Layer 7 of a small transformer language model trained on English Wikipedia (15 layers, counted from 0, width 128).
A neuron's activation on a vector x is SiLU(gate . x) times (in . x), where the dot is the dot product.
The model reads these tokens: "The" " r" "id" "ers" " are" " becom" "ing" " p" "ee" "v" "ish" " and" " f" "ret" "ful" "." " The" " w" "ear"

The vector x that enters this layer's MLP at each token. A number n stands for n times 0.064.
0 "The": 9 10 -9 -2 0 8 11 -2 1 14 4 13 -7 -8 2 -1 0 -17 -16 20 17 17 7 20 6 -1 -1 4 -19 0 9 16 11 -4 0 18 -17 7 -23 3 -4 -35 -7 -4 -82 11 12 -9 2 -42 -12 36 19 9 -2 -2 -66 -2 20 8 16 -10 1 5 2 6 -4 0 -9 7 -10 5 28 0 2 -21 -5 -6 7 -26 2 -2 7 -6 15 5 -11 38 4 -4 -17 -14 17 7 13 -8 -8 17 -9 12 11 6 -12 7 25 -17 1 -1 14 9 -3 20 13 16 -14 -9 -8 3 2 20 -9 4 8 -23 21 23 -15 3
1 " r": 26 7 15 -13 -20 0 -2 4 12 29 -22 -28 -17 -19 -4 9 8 24 -21 22 8 1 -24 -1 -6 1 11 -11 1 8 0 13 -17 8 -8 -17 -16 14 -5 -20 -3 39 -3 23 -46 -25 13 -4 -14 -10 -3 15 22 10 18 -11 -1 6 -3 -2 -40 -2 22 19 -6 -10 -23 -3 -11 5 -26 23 -4 13 -21 18 6 -10 -1 -3 29 -18 18 9 -12 24 -15 -6 -3 -2 -7 7 -25 -6 -18 -6 -15 10 -33 -24 -42 22 -16 -26 8 -9 -1 4 -4 -8 -25 11 41 28 31 -21 11 -18 24 -14 -6 8 -6 -6 3 30 15 -10
2 "id": 6 -24 0 -15 -18 8 4 -27 -33 -26 5 0 -14 11 -18 -10 -12 4 -17 2 7 7 -16 3 -3 -10 1 -25 14 0 -3 0 -45 0 0 -31 18 27 -15 14 -36 24 3 28 -11 -30 -7 6 -47 -1 -27 10 24 -9 -20 -57 -20 12 12 -18 -34 -11 -12 15 8 11 29 12 1 -2 0 32 -19 10 9 27 10 -38 -1 -8 30 -3 -3 25 14 3 -35 -18 -17 12 8 2 7 12 -13 -17 9 -11 -8 9 -18 5 -12 5 -7 -25 -7 13 -6 14 2 20 -1 14 11 -14 25 13 -16 9 -8 -5 -5 -14 -5 -16 33 -26
3 "ers": -4 -12 -10 8 -31 18 -9 2 -17 -18 -7 19 -10 -12 -24 -6 27 10 -10 1 -3 -5 7 23 -15 -13 2 10 27 5 -23 10 -6 8 -14 4 -3 -16 -3 -10 -11 11 -3 5 -50 -32 -13 -14 -1 8 28 -18 18 21 17 -22 -10 31 0 -13 -25 -9 20 -2 13 -11 -18 10 -35 -5 25 -8 28 12 -24 16 -10 -8 16 21 20 0 -8 1 -31 11 -2 8 22 -6 -18 -21 19 17 19 -12 25 -35 1 -9 -1 -5 23 -18 1 -9 -34 -11 -11 -7 18 3 32 5 3 3 16 4 -19 -8 36 -5 -30 -6 17 -8 41 1
4 " are": 18 -18 2 -1 -15 0 22 0 -2 21 15 10 -15 -31 21 -6 -21 -20 4 -7 23 12 3 6 5 -11 1 -5 7 -8 -14 11 -15 -19 1 38 13 -16 7 -11 -6 -12 -6 20 -94 -11 8 -2 -5 -20 2 4 34 3 -4 -4 11 9 8 -2 -11 -7 -13 17 -24 -5 -14 24 -7 12 -14 22 18 1 10 8 2 0 23 20 -9 -18 -27 1 -27 -1 -3 20 -13 19 -16 -21 16 23 -5 -1 12 -2 3 0 6 11 13 32 -9 -20 -14 16 -1 3 -25 16 14 -4 -9 -12 16 7 8 11 12 -10 5 -6 -5 19 12 -14
5 " becom": 55 -3 -10 10 7 4 19 26 -11 10 4 -4 -25 0 -5 -7 6 7 7 -32 5 -4 -9 -30 9 -27 16 -2 -25 5 15 12 -29 -6 -11 18 17 8 7 -13 -10 -2 -12 22 -35 -29 17 -22 -28 -19 -18 2 -8 15 -14 6 -1 18 -1 14 -4 -2 -4 13 -15 -4 -21 14 0 -4 -16 29 25 33 2 14 6 4 16 23 -26 -15 9 -6 -32 -16 3 3 4 18 23 13 3 3 9 1 8 21 -4 12 14 22 7 7 -28 -10 9 21 -28 -12 -18 21 28 21 -8 -20 36 -15 13 7 25 -10 16 1 -8 30 -3 4
6 "ing": 6 -4 -46 16 -36 -3 -5 12 -16 0 3 -3 -11 -29 17 -9 -1 8 -10 -28 15 2 9 10 -17 -2 -11 2 -19 14 -15 6 -26 -17 -18 -9 -10 -21 -10 1 -6 6 8 4 -63 -11 23 -2 -34 13 8 -24 37 0 -16 19 -18 20 -23 2 1 -13 -23 22 -13 -11 11 19 -18 -20 31 -8 -6 5 26 -19 18 4 6 9 -31 11 -30 -5 -20 18 6 -2 1 28 -11 4 11 16 10 -20 -16 -14 -6 12 -12 -9 -5 15 -43 -4 -1 5 -17 -14 2 4 32 2 -11 -6 -21 2 -30 -4 5 -7 11 -12 -2 -7 -14 25
7 " p": -13 -5 7 4 25 19 25 10 -7 9 1 -7 -45 -8 22 14 7 -8 1 -12 27 -11 1 -2 22 0 -8 17 6 -5 1 8 -7 6 1 -4 3 13 -6 2 5 9 21 21 -50 -3 4 6 11 31 -6 24 27 -2 -7 5 2 6 2 2 -14 4 -7 -23 -1 13 4 4 16 -8 27 21 5 14 -6 49 9 -28 7 18 -11 -29 -12 -24 3 11 1 8 -7 -24 31 -2 26 -39 7 -17 -9 -9 -18 1 -26 29 14 -31 6 -10 -2 5 -28 22 -15 -22 27 -3 6 25 -16 2 12 3 -5 7 -9 -15 -5 20 -4 -6
8 "ee": 15 14 2 -23 -31 14 31 19 -4 -5 -19 -9 -2 -11 -2 -9 -4 6 -12 -12 0 -25 17 25 3 -8 -5 3 0 19 3 14 -29 25 -8 -10 -19 2 -20 25 -22 -14 7 0 0 -5 -7 -10 21 13 -1 17 -20 16 6 14 17 -11 6 25 -14 -24 -9 -19 26 1 4 -26 33 -6 -5 19 -2 -25 -21 19 -8 -24 24 -10 -14 2 56 -5 -41 24 -22 -11 24 -3 -3 -19 4 -4 3 -23 27 7 -10 -11 12 -6 -1 21 -13 14 29 49 -25 3 -13 6 -3 24 -35 -23 -6 2 2 7 -5 -14 -22 -3 -19 -5 11 -10
9 "v": 4 -12 -47 17 -20 13 11 5 -6 -18 -2 7 10 14 -16 -14 -9 6 25 -4 -3 -1 9 9 5 24 29 -2 -8 11 10 41 8 -36 -11 7 -4 9 2 25 1 -8 -1 23 -42 -10 -3 6 -9 -21 -2 -22 13 7 7 -64 9 -7 4 5 -17 -21 -6 -2 2 22 8 -3 -9 -37 30 18 -32 9 -26 23 -17 -23 15 22 10 10 -29 -4 -19 -11 10 -3 19 20 5 -6 -22 -5 -12 -17 -23 22 8 0 -12 29 20 -37 6 -3 30 -4 -3 4 -23 5 12 1 15 -7 10 -15 15 -3 0 -21 -16 3 10 -13 -10 15
10 "ish": -8 -35 -15 46 -41 -6 30 1 9 -24 12 -9 -14 -8 6 2 -6 11 3 -5 -3 -6 -1 -11 2 8 9 9 -6 6 14 25 12 28 40 28 -6 -2 -17 -4 -2 -19 -1 -10 -39 -30 -21 -8 -12 16 24 -24 -7 8 -24 19 17 25 10 -30 -14 -35 -18 -22 -10 1 -19 -5 12 3 -14 10 2 -35 -3 7 -15 -9 23 16 -14 17 -37 1 -23 -6 -6 2 -7 -7 -9 10 -2 -8 9 3 2 14 7 -5 -8 25 33 28 -20 -2 12 3 13 -7 15 -19 6 -29 -12 8 8 -15 -16 6 -35 14 -20 -16 -23 10 -4 33
11 " and": 23 -12 -18 -1 -8 18 4 10 12 16 -1 1 -23 -29 24 -2 -3 -17 -27 -18 17 14 10 15 -1 -16 -4 -19 -25 -15 -13 27 15 8 -6 -1 0 -3 -15 -17 10 2 -11 3 -51 -20 -1 -6 -8 15 1 -1 2 5 6 13 -39 11 -21 21 2 -5 -2 -6 8 12 13 21 -12 12 -15 31 -13 -2 10 -14 0 -5 17 14 -1 6 -41 -12 -59 -8 -3 67 0 17 -10 -18 -4 13 8 -13 -4 7 6 -22 -6 25 0 29 0 5 4 -5 9 11 -6 -9 20 -2 13 -15 -3 -38 11 -10 16 -3 -16 -3 8 -13 13 10
12 " f": 0 0 -9 4 -11 4 14 49 23 -8 4 -30 -27 -4 18 11 3 14 7 -1 -2 -36 -6 -32 14 -4 -12 8 -16 -6 3 7 -28 -5 10 -4 3 -15 12 -28 -12 5 18 7 -41 25 13 -14 -16 2 20 10 27 1 7 12 -9 -3 27 1 -6 36 2 -27 31 -8 -4 -15 -8 4 -7 25 -15 21 15 37 -14 5 -19 -33 -42 -5 3 -15 6 0 4 16 -7 -1 -3 -15 7 -30 -22 -19 -15 -4 -9 -8 6 19 1 1 -2 -2 5 13 -14 21 -12 -20 22 -6 25 35 -4 -46 25 7 -11 0 -30 2 -16 12 1 13
13 "ret": -3 -5 17 13 -31 -31 -22 2 -14 -7 -13 -5 21 18 0 10 29 8 -9 20 12 -10 24 -21 9 -29 2 2 -10 9 22 15 -11 -1 19 15 -11 16 1 -26 -4 15 -24 14 -13 9 -13 2 0 -2 -10 43 7 -16 7 13 -10 -22 -18 -29 10 13 -25 -38 31 -35 7 35 -26 0 18 26 5 5 -12 15 -1 24 -16 -20 -11 17 33 11 -36 -12 10 -9 -4 14 20 1 30 -6 7 8 6 44 2 -8 -15 -19 -8 9 -1 -15 19 18 16 -16 -33 -22 19 6 3 14 11 -20 -19 5 -12 2 8 -22 -8 1 -19 8
14 "ful": 15 0 -48 0 -35 8 8 46 8 -1 13 33 -50 1 2 -6 12 15 6 4 11 3 7 5 -14 -16 2 21 -4 1 27 -14 4 14 -7 -7 17 -5 -22 -5 -16 0 13 4 -25 -27 10 -20 14 21 7 5 11 -3 -7 14 -11 -33 9 -14 -1 -18 -9 -30 24 2 -7 1 18 -21 -16 -9 -9 -13 21 -1 -14 -18 -22 15 -13 21 -3 3 -33 15 26 13 -14 20 26 -16 -13 -9 11 -8 5 -3 24 2 5 -22 -19 29 -17 -38 -5 13 12 -32 4 8 -14 11 -8 12 3 7 -32 -21 -21 -9 6 -25 9 2 -6 10
15 ".": -7 -11 -8 13 -20 33 30 -5 28 -8 -8 2 -6 9 -17 -8 -8 -26 -30 19 -6 5 21 -1 -1 -17 1 7 -40 -47 0 11 16 -3 -1 21 -10 18 6 -9 -2 -13 -9 -3 -45 1 7 -3 14 21 -9 25 -7 -1 -3 15 2 -2 10 12 -4 6 4 14 -1 7 5 29 -12 4 17 21 0 3 7 16 1 -11 0 -17 3 -13 -6 -8 -44 18 13 23 -6 1 10 7 8 -6 -6 -16 5 6 12 -1 9 2 38 -10 17 -9 -3 -13 -21 14 7 23 21 -10 -6 9 12 12 -11 57 21 -9 16 -25 6 19 18 16
16 " The": 14 -10 -21 -1 8 16 17 8 12 9 2 -7 -6 -8 14 8 2 -6 0 7 13 6 12 7 -2 -2 -6 1 -10 16 11 17 21 -3 -9 9 -3 22 -8 -12 -27 -39 -9 9 -65 -10 12 -1 -11 -41 -23 45 23 11 2 -5 -78 0 16 17 9 -5 10 -7 -5 8 -15 10 7 6 7 0 27 -1 6 -13 -11 -14 21 -12 6 4 5 -7 -6 -3 9 10 5 -6 -20 10 12 6 18 -5 -21 14 -10 12 6 3 9 2 26 -1 25 9 -4 9 2 13 -13 2 -17 1 1 -8 -9 26 7 5 18 -31 5 21 -7 14
17 " w": 1 -3 7 9 -28 13 34 20 27 -3 -10 1 -7 -12 14 3 1 13 24 5 1 13 10 -28 8 7 2 -9 -8 -1 15 -3 9 9 -21 -3 4 2 5 6 12 15 -27 11 -31 -2 41 -22 -20 -19 10 14 16 10 -4 9 6 -20 -5 7 -37 13 4 -2 14 -13 13 -35 0 -38 6 -13 -1 29 -5 38 16 16 -4 -9 6 -44 15 -3 -6 18 -2 23 -4 -22 2 -11 1 -23 18 -22 3 30 -39 -14 17 11 1 -36 18 -11 31 -2 -41 4 -11 -21 18 9 3 18 8 -8 38 -2 -10 -8 -9 4 -4 20 13 22
18 "ear": -6 -6 -6 11 -23 12 3 39 -35 9 11 13 -15 -30 -13 -16 36 -1 1 -10 -7 -9 10 -7 -2 -4 30 -8 -15 13 -12 5 -16 0 5 8 0 17 -4 16 -45 16 15 15 -27 -1 -6 0 -26 -18 -9 -26 -2 -14 20 -8 7 14 21 5 -10 -11 -24 -4 10 -10 -11 0 36 -25 24 33 10 9 12 -21 12 14 1 2 1 18 30 -20 2 8 34 -2 -4 -3 14 -6 -16 0 4 -1 22 39 -3 -7 -18 -6 1 11 11 -9 44 29 -2 -13 -21 -38 22 22 -33 17 3 -11 2 -4 -6 2 24 -28 -6 -25 10 9

Each question shows the input weights of one neuron of the MLP. A number n stands for n times 0.0052.

n116 gate: -31 25 19 -12 -9 -11 14 -9 6 29 -19 6 -1 16 3 7 49 31 7 -3 37 18 21 24 6 -2 5 -32 -3 -24 24 -14 4 -27 -32 -7 -23 34 21 -14 15 13 18 -19 39 43 -8 2 -32 7 -1 35 -1 -7 -14 8 3 -1 -3 6 28 6 22 13 -21 34 -34 18 -37 22 -11 5 3 14 -4 26 15 11 -7 8 14 5 -2 8 -4 10 -10 1 -12 22 -13 -12 0 -7 10 -23 -10 7 -5 8 19 -22 -11 7 19 21 7 -3 27 1 -32 -30 10 -28 -8 -7 17 12 37 13 9 17 -16 -6 17 -5 -14 -13
n116 in: -22 -1 37 -23 21 3 13 9 -12 -22 -12 -48 5 8 22 14 18 -24 9 -16 30 4 15 33 10 12 21 -39 2 -14 -4 37 -2 5 -14 -13 16 6 17 -35 46 4 0 11 3 5 12 -15 18 -8 23 34 3 38 -6 3 -33 -29 28 39 2 28 35 10 16 4 3 -28 -12 -1 -11 -13 4 2 -19 20 21 -3 6 -12 -9 2 -3 -18 -32 13 -13 40 0 31 5 -17 -10 10 -6 33 -9 -21 4 -20 -21 -11 25 -22 -14 2 -3 8 5 -2 -57 9 12 -32 15 3 -14 -29 -7 -5 -4 34 -13 -28 48 5 12 -4
On which three tokens does it fire most, strongest first? 1 " r", 13 "ret", 18 "ear"

n185 gate: -28 23 -21 22 29 24 23 -3 18 -7 -1 -7 35 34 42 -13 8 12 6 -37 27 -2 50 8 -7 5 1 -6 21 3 -1 -6 -5 -9 13 -18 14 -27 -9 -17 33 43 10 -17 2 12 -29 35 24 -6 26 7 8 -9 19 9 -17 1 -15 8 -2 17 15 34 14 2 10 13 -20 12 -35 -12 0 -17 -16 -22 4 -4 -2 -67 -22 -22 -1 0 24 -14 28 -17 21 9 19 14 7 16 -10 16 -4 8 -34 -31 -1 16 -21 -41 -16 -4 29 -9 -54 20 -14 7 -3 -19 16 -33 -4 -8 10 -14 -3 19 -4 16 8 -42 -12 -6
n185 in: 34 11 0 4 7 -43 -22 30 -6 -2 -19 -3 -17 38 23 28 13 39 13 3 -4 20 -11 10 19 8 -9 -17 23 13 -3 -41 -5 -4 -5 -12 -3 18 -22 -26 -20 -25 -26 -10 8 18 44 -4 -25 -24 -3 11 -11 38 24 8 6 13 -7 2 0 20 8 -14 -20 25 30 16 24 -2 1 0 -1 -35 -10 -5 1 10 -7 6 26 26 7 -3 -24 -3 17 -13 -10 17 22 -1 -31 3 -43 -20 42 -1 27 -9 12 6 36 1 10 2 -11 -7 -34 -29 -10 -20 -9 -4 25 -2 13 -24 24 10 11 -25 -13 16 -2 -2 -2 50
On which two tokens does it fire most, strongest first? 12 " f", 0 "The"

n21 gate: 8 -25 6 31 15 29 -27 50 36 8 -10 2 1 16 14 -30 15 10 -2 10 13 35 0 11 -21 0 -40 -25 -6 6 27 -2 14 -20 -13 -11 11 5 20 -14 15 12 -19 9 -20 -14 -7 3 -7 -32 2 4 -43 -18 32 -7 16 -2 -20 -5 -25 30 21 22 -13 18 -20 8 11 1 0 28 -9 -11 15 36 42 15 18 46 10 10 -9 7 22 5 3 -24 14 -20 -18 1 2 -6 9 23 -1 -13 23 -45 2 6 9 -23 27 -40 11 10 -24 -8 -9 10 -23 -1 -3 -9 -2 15 -6 -21 44 25 8 -36 -39 -13 5 11
n21 in: -9 -1 34 23 1 22 -20 -7 -1 22 -15 -5 13 -7 12 14 -7 23 12 16 3 25 23 20 3 16 -8 21 -13 20 -1 12 -26 -15 -6 5 32 -2 1 6 -9 15 -17 -23 -7 19 -5 -29 -4 -24 8 -6 -19 -14 14 -2 9 19 -33 -10 -5 -15 7 40 8 -27 -18 -2 1 -2 14 1 42 -26 -2 6 13 28 -21 -28 -2 11 20 -8 5 8 3 15 -16 13 16 4 -3 -16 16 40 -20 15 32 -29 18 3 -37 -39 2 -9 2 17 -18 -17 -20 14 8 2 30 11 -33 -16 -19 -33 -41 25 -14 13 -21 -40 41 -7
On which token does it fire most, and how strongly? 1 " r", at about 2.3

n90 gate: -2 3 3 -1 4 46 -17 23 -10 28 -6 2 17 -19 -3 -11 6 4 -4 -57 19 48 5 36 19 -16 25 -14 16 15 37 -2 -28 4 -8 -13 18 -16 -5 -35 -9 -22 7 -18 27 14 -31 -24 -13 18 4 -18 9 -1 39 -18 -34 14 4 3 -7 -10 -32 23 6 -1 6 16 -3 -24 56 1 -33 4 3 1 27 15 15 17 6 -16 22 9 -12 18 15 34 24 10 32 -27 8 -8 17 32 -13 4 20 -13 -14 2 3 26 2 15 52 -8 5 -2 21 22 26 21 24 -1 27 5 15 -53 62 1 -35 -8 4 -11 13 -7
n90 in: -4 2 15 -1 -14 24 17 17 30 -48 5 -4 -14 -20 -12 -43 12 7 -4 -35 -22 -39 23 -8 16 -14 36 -17 4 5 30 8 2 8 19 40 8 9 11 -11 -21 0 14 -20 2 -25 31 19 8 19 1 -7 8 -48 5 6 7 3 14 25 5 16 -1 -2 -11 1 25 10 -9 -18 -27 -14 -38 22 -19 20 -18 -20 -25 -23 -28 -17 -9 -26 -11 -7 22 -23 -10 21 14 5 -14 1 -38 2 5 8 -1 19 -19 -13 16 -4 -21 -18 5 61 22 14 21 10 9 5 -1 -39 -14 16 14 17 -18 41 25 15 9 3 1 -18
On which token does it fire most, and how strongly? 18 "ear", at about 3.9

n163 gate: 21 -15 -16 -27 -23 3 0 25 -27 4 16 -5 -15 -24 -6 16 12 -18 13 13 -1 18 -39 54 16 30 24 2 16 8 12 -8 -41 -3 13 -19 11 -46 -2 -8 28 -4 9 -36 -25 -45 -29 -7 -60 16 -30 -12 27 -10 53 -25 11 2 -18 30 -38 1 8 -3 17 7 -26 6 -11 -28 -12 7 -14 -14 25 -18 45 22 -13 11 -10 -3 -28 -11 2 -4 -26 -6 -27 10 7 -33 -4 35 21 -4 -7 -33 6 -11 15 -47 3 4 -21 14 1 -12 30 4 -4 -12 3 15 -9 -3 -23 3 -27 1 17 4 2 2 16 25 20 -29
n163 in: -28 -16 15 0 11 -18 -5 -3 -3 33 -44 12 12 -2 -35 1 16 -10 22 24 -7 -11 -30 21 -9 -4 2 -7 22 -16 7 9 26 25 13 -8 -6 7 -27 -25 21 14 3 -13 0 -16 -8 -32 -3 -8 19 -7 -23 17 13 -30 -11 -1 -9 -21 19 14 23 34 -1 -12 -25 -30 4 -23 7 -3 -12 34 -11 -26 -31 29 -8 16 29 -9 26 -25 -21 4 -36 -14 3 -30 33 17 -32 29 -28 -48 23 -10 30 -13 24 -8 -9 -23 -5 -5 -4 -11 -1 4 -33 -20 -11 28 -7 17 36 -22 -9 7 8 -40 5 11 -11 -11 -5 27
On which token does it fire most, and how strongly? 3 "ers", at about 6

n126 gate: -15 -1 20 -20 23 3 25 -1 22 25 -4 21 -4 -37 -62 13 -16 -9 5 -33 20 36 38 22 -1 26 -1 -12 15 -22 22 -18 -24 14 43 0 1 -19 28 37 -17 11 -3 20 49 45 7 -9 -48 -1 -6 41 -28 -14 -26 -19 16 17 -16 6 20 -8 -5 4 -10 14 -32 -5 13 14 30 -10 18 -2 2 -10 16 29 -22 1 21 2 33 -19 11 -16 -39 -35 -17 -19 16 -30 -31 0 -26 13 -19 -8 13 -27 35 7 -18 39 29 -26 15 -24 -5 -10 3 -62 24 -16 -22 -20 18 -18 -1 22 -15 -29 3 52 27 17 20 -8
n126 in: -1 -10 -7 43 -1 7 -22 -11 -6 -7 -11 -18 20 24 22 -17 -7 6 12 9 39 17 6 -11 50 -1 25 -18 14 0 4 6 25 -4 -4 17 -1 8 4 -34 2 34 -16 4 -2 -23 13 18 -20 16 16 -14 -11 1 -10 2 -2 -1 -21 -8 29 29 1 13 0 1 27 18 5 -21 -1 -20 -40 44 2 35 2 31 18 31 -15 1 -14 25 25 -21 -4 -2 29 -5 44 28 -36 21 21 -21 51 -3 9 -9 -14 -3 2 -45 -36 -13 -33 -4 25 -12 -31 -10 -1 -28 33 -20 -2 -38 33 -6 -10 -7 1 -12 -2 -27 29 2
On which two tokens does it fire most, strongest first? 0 "The", 16 " The"

n181 gate: 2 20 36 4 8 -6 -35 -6 -28 0 2 30 6 7 34 21 31 29 49 10 23 10 14 24 -65 -5 25 -27 12 -19 -9 24 -11 -8 12 15 13 3 3 24 38 7 5 -32 18 10 17 6 3 17 7 -12 10 -19 -17 -3 -15 22 4 38 12 -9 -17 -3 37 -4 9 -8 5 -5 31 -16 13 12 -29 -5 16 36 -3 21 1 -12 0 26 -5 -32 -2 -12 30 -4 -10 32 12 8 0 9 -6 -29 -17 -21 38 -24 47 -10 -9 -6 -23 10 17 22 -17 11 5 3 15 -5 47 36 7 -20 -23 5 21 -12 -17 28 -20 -26
n181 in: 31 -25 -2 6 -20 31 9 -1 22 -4 -27 20 -5 -9 40 11 17 -23 -4 10 4 28 -6 29 7 -21 0 -1 -26 13 -1 5 9 15 -13 -13 -4 -22 -28 3 -24 8 -10 20 7 -15 8 -14 -17 -12 27 -22 -10 -35 12 8 -19 47 58 -16 -20 3 21 -24 2 39 -16 6 -4 24 -19 -2 22 -1 54 -7 -14 39 -7 16 16 8 22 6 13 14 -30 -24 -25 30 -9 -32 -5 -42 -45 32 3 -6 -12 1 -19 -32 -9 -2 18 -10 3 21 10 17 16 8 13 -1 -18 -10 -20 -16 -7 -26 70 23 24 -4 8 9 10 -14
On which two tokens does it fire most, strongest first? 3 "ers", 9 "v"

n106 gate: 2 -1 -1 -23 14 -7 -29 -8 35 9 9 22 -37 -2 -41 47 24 20 6 7 26 8 24 -34 -17 -3 -21 7 9 -42 -2 1 10 -33 15 -3 15 -20 19 6 -4 4 35 -28 -17 11 -4 16 -14 -18 34 5 21 -45 28 15 -12 -23 -23 -23 -41 -5 -2 -27 -10 -1 5 28 24 1 1 20 18 26 8 -22 42 -18 -10 18 -17 9 -20 -12 -13 2 41 -16 6 4 -3 5 26 -9 30 -19 26 25 24 42 -15 -18 9 6 8 -16 3 -24 2 -11 19 10 7 4 -17 4 -1 1 25 -45 -9 -1 16 10 -45 23 -25 5
n106 in: 35 -7 -8 -8 2 -21 -29 -15 -18 -9 -17 6 -23 18 8 -9 -7 -12 -9 -14 1 1 -4 20 42 5 0 31 -18 -7 20 36 37 -21 -23 -40 -22 22 -42 -28 -32 20 5 6 8 8 -1 -34 -5 -19 12 28 -3 20 3 8 11 -27 -16 -25 5 -22 -2 17 -2 -18 -20 4 -11 14 6 -19 5 -15 -20 5 -15 -7 40 -3 -32 -22 -7 -31 -4 5 12 -23 16 -19 -23 -36 12 -8 -5 -5 13 26 26 7 22 -32 13 13 -12 -2 -23 13 9 7 12 33 -23 0 -1 37 12 20 16 -3 -20 11 -3 -1 8 -1 -19 -25
It fires most on token 14 "ful"

n138 gate: -20 -1 28 29 -24 -13 -1 -20 8 -23 4 27 34 4 20 11 -31 -29 -6 -15 -12 -24 -8 6 9 -26 -21 -12 -24 22 15 -18 14 18 -41 29 3 -8 -5 -4 1 -2 7 4 -18 -35 -6 -6 4 -3 32 6 14 0 13 36 13 -14 -14 16 21 -19 -52 -1 -40 36 -16 -12 -22 33 -43 10 5 24 1 11 10 -6 3 6 -44 -9 -3 -17 4 -2 -5 -34 -25 19 -1 3 -17 -48 -3 6 -2 5 -49 6 11 -1 3 34 -23 -31 1 1 24 21 14 3 -27 -21 -33 -26 7 51 -28 23 46 5 -22 -13 -3 -11 39 -6
n138 in: 8 -8 4 10 14 -24 -17 -10 21 -25 13 -5 20 4 1 17 -8 -17 15 45 4 1 -6 13 -9 -29 20 -17 -8 -18 4 -25 -29 -17 13 -4 18 20 19 -23 -9 -51 -28 29 -13 4 -11 -1 6 24 2 -4 15 5 -16 5 -5 -6 4 -1 13 23 -11 -42 20 -22 35 -14 21 -21 -7 -12 33 -47 18 -29 -1 -21 21 -13 22 28 18 -47 26 -8 -4 6 2 25 3 17 -17 -9 38 -2 -7 -9 16 -17 -5 12 -15 7 2 19 9 -16 9 -5 -50 -22 2 -14 -58 30 -2 -19 -25 -9 18 19 1 15 -12 14 -22 -24
It fires most on token 10 "ish"

n240 gate: -28 5 7 -6 17 3 -28 -32 -26 8 40 12 19 -13 6 1 -51 -21 -3 -9 -8 58 37 -11 34 -13 -8 38 -19 -17 -19 -11 -16 19 17 -1 8 -13 -21 -4 10 2 36 7 16 -20 1 3 6 -19 -27 -15 1 0 -3 -8 4 -17 -6 -3 35 -41 -24 10 1 10 -7 7 -30 -11 -21 -4 -50 26 30 -32 39 5 -5 7 16 -4 -27 31 -3 4 19 -32 9 -17 10 35 7 28 -1 -31 37 -4 8 21 10 -41 9 18 7 3 26 23 26 -20 -31 -25 -14 -6 -47 19 6 11 27 -35 -3 34 -13 24 2 -28 3 -27
n240 in: 39 2 -27 -5 19 6 1 21 3 26 20 39 -15 -7 -14 5 25 19 12 13 -15 -19 24 5 11 1 -25 13 -11 18 36 -20 25 6 -3 -7 6 -34 5 10 11 0 12 13 -2 28 -21 4 -49 1 14 3 8 0 8 -17 51 -19 -13 26 10 -22 2 9 -14 11 -18 30 46 47 11 57 42 -6 4 10 13 23 3 23 -16 -5 30 -30 -8 29 -11 -15 10 -8 4 16 -20 -30 1 6 -16 -11 3 -14 22 2 -32 26 27 -2 -37 -16 -4 32 -15 52 11 6 23 43 22 -4 22 -20 -25 12 2 8 27 6 21 41
It fires most on token 18 "ear"

n213 gate: -35 -9 17 -18 32 25 -63 34 -32 -23 21 -17 12 22 12 64 -1 -4 31 -15 25 -12 17 0 -25 14 21 -45 -14 3 7 -18 -35 23 22 44 -16 14 -18 -3 11 1 -9 18 5 27 -6 -17 -5 -32 -17 -17 12 -41 38 3 -22 -18 2 13 -30 18 23 -17 3 -25 -16 -1 20 -46 23 -19 8 4 15 -20 -6 52 -15 -14 29 -17 16 -4 6 -31 -3 30 -9 16 -14 22 -27 12 10 -25 1 3 17 13 -6 2 -33 1 -16 12 3 1 6 18 12 -20 11 -16 3 -20 -3 0 46 10 3 -12 -23 -7 -3 19 -6 -15
n213 in: 4 10 25 -27 -21 -14 2 -10 15 0 -11 -22 25 14 -22 6 6 9 -26 -10 1 2 -26 -5 -3 11 16 18 -18 13 -1 49 -8 -21 -7 -16 -9 -29 16 54 3 22 -3 -15 -5 9 -7 -10 -5 13 -16 26 -12 -16 51 20 -1 28 3 -21 -18 -3 7 -5 -8 -16 -11 12 24 9 23 3 12 15 -26 -32 1 -8 14 8 -17 -13 2 -45 -1 -4 -4 -1 4 -5 -10 24 -9 -11 12 8 28 31 27 -7 14 27 15 23 5 18 -18 -11 16 6 -6 -56 -4 2 10 23 38 -31 -26 51 -15 -4 2 21 39 -2 7 -8
On which two tokens does it fire most, strongest first? 18 "ear", 13 "ret"

n165 gate: -15 -18 10 -1 4 -3 -17 -13 24 19 13 -18 11 -16 16 16 24 -2 6 -16 -19 -4 15 10 2 -38 0 27 -24 20 24 19 1 13 -1 6 -5 12 -3 12 -15 -19 -14 25 -2 17 22 19 -1 17 -20 -11 -23 3 24 27 -1 55 -5 -11 53 2 15 -42 -38 -2 19 2 13 -2 -13 32 -33 33 1 29 -41 3 -3 2 -14 14 20 -16 5 1 6 -8 -31 -9 17 -69 1 -33 -23 -1 8 9 -26 40 -5 -8 -24 19 17 8 -3 -8 -10 -1 -2 -21 -19 -49 -22 19 1 27 -30 -5 12 -2 -15 15 37 -18 -27 12
n165 in: -14 -20 -19 -8 -19 6 23 -11 48 14 35 10 -8 -45 -19 32 14 -3 9 -12 17 -11 -9 38 15 1 -9 23 12 29 -6 11 12 -15 13 5 17 7 -14 -2 -21 5 -5 -11 -6 2 28 4 16 -3 26 29 0 16 36 28 10 -1 14 -11 1 -12 5 14 10 9 -15 -3 -3 8 8 -13 13 -7 32 1 0 -10 27 43 2 18 -17 19 -10 -18 2 -3 -29 39 30 -9 -2 -11 -11 3 10 -5 -21 27 -2 10 11 -34 4 -18 9 -4 4 -23 -7 -5 1 7 1 1 -11 -4 -71 -31 -11 10 9 8 -1 -26 -2 33
It fires most on token 7 " p"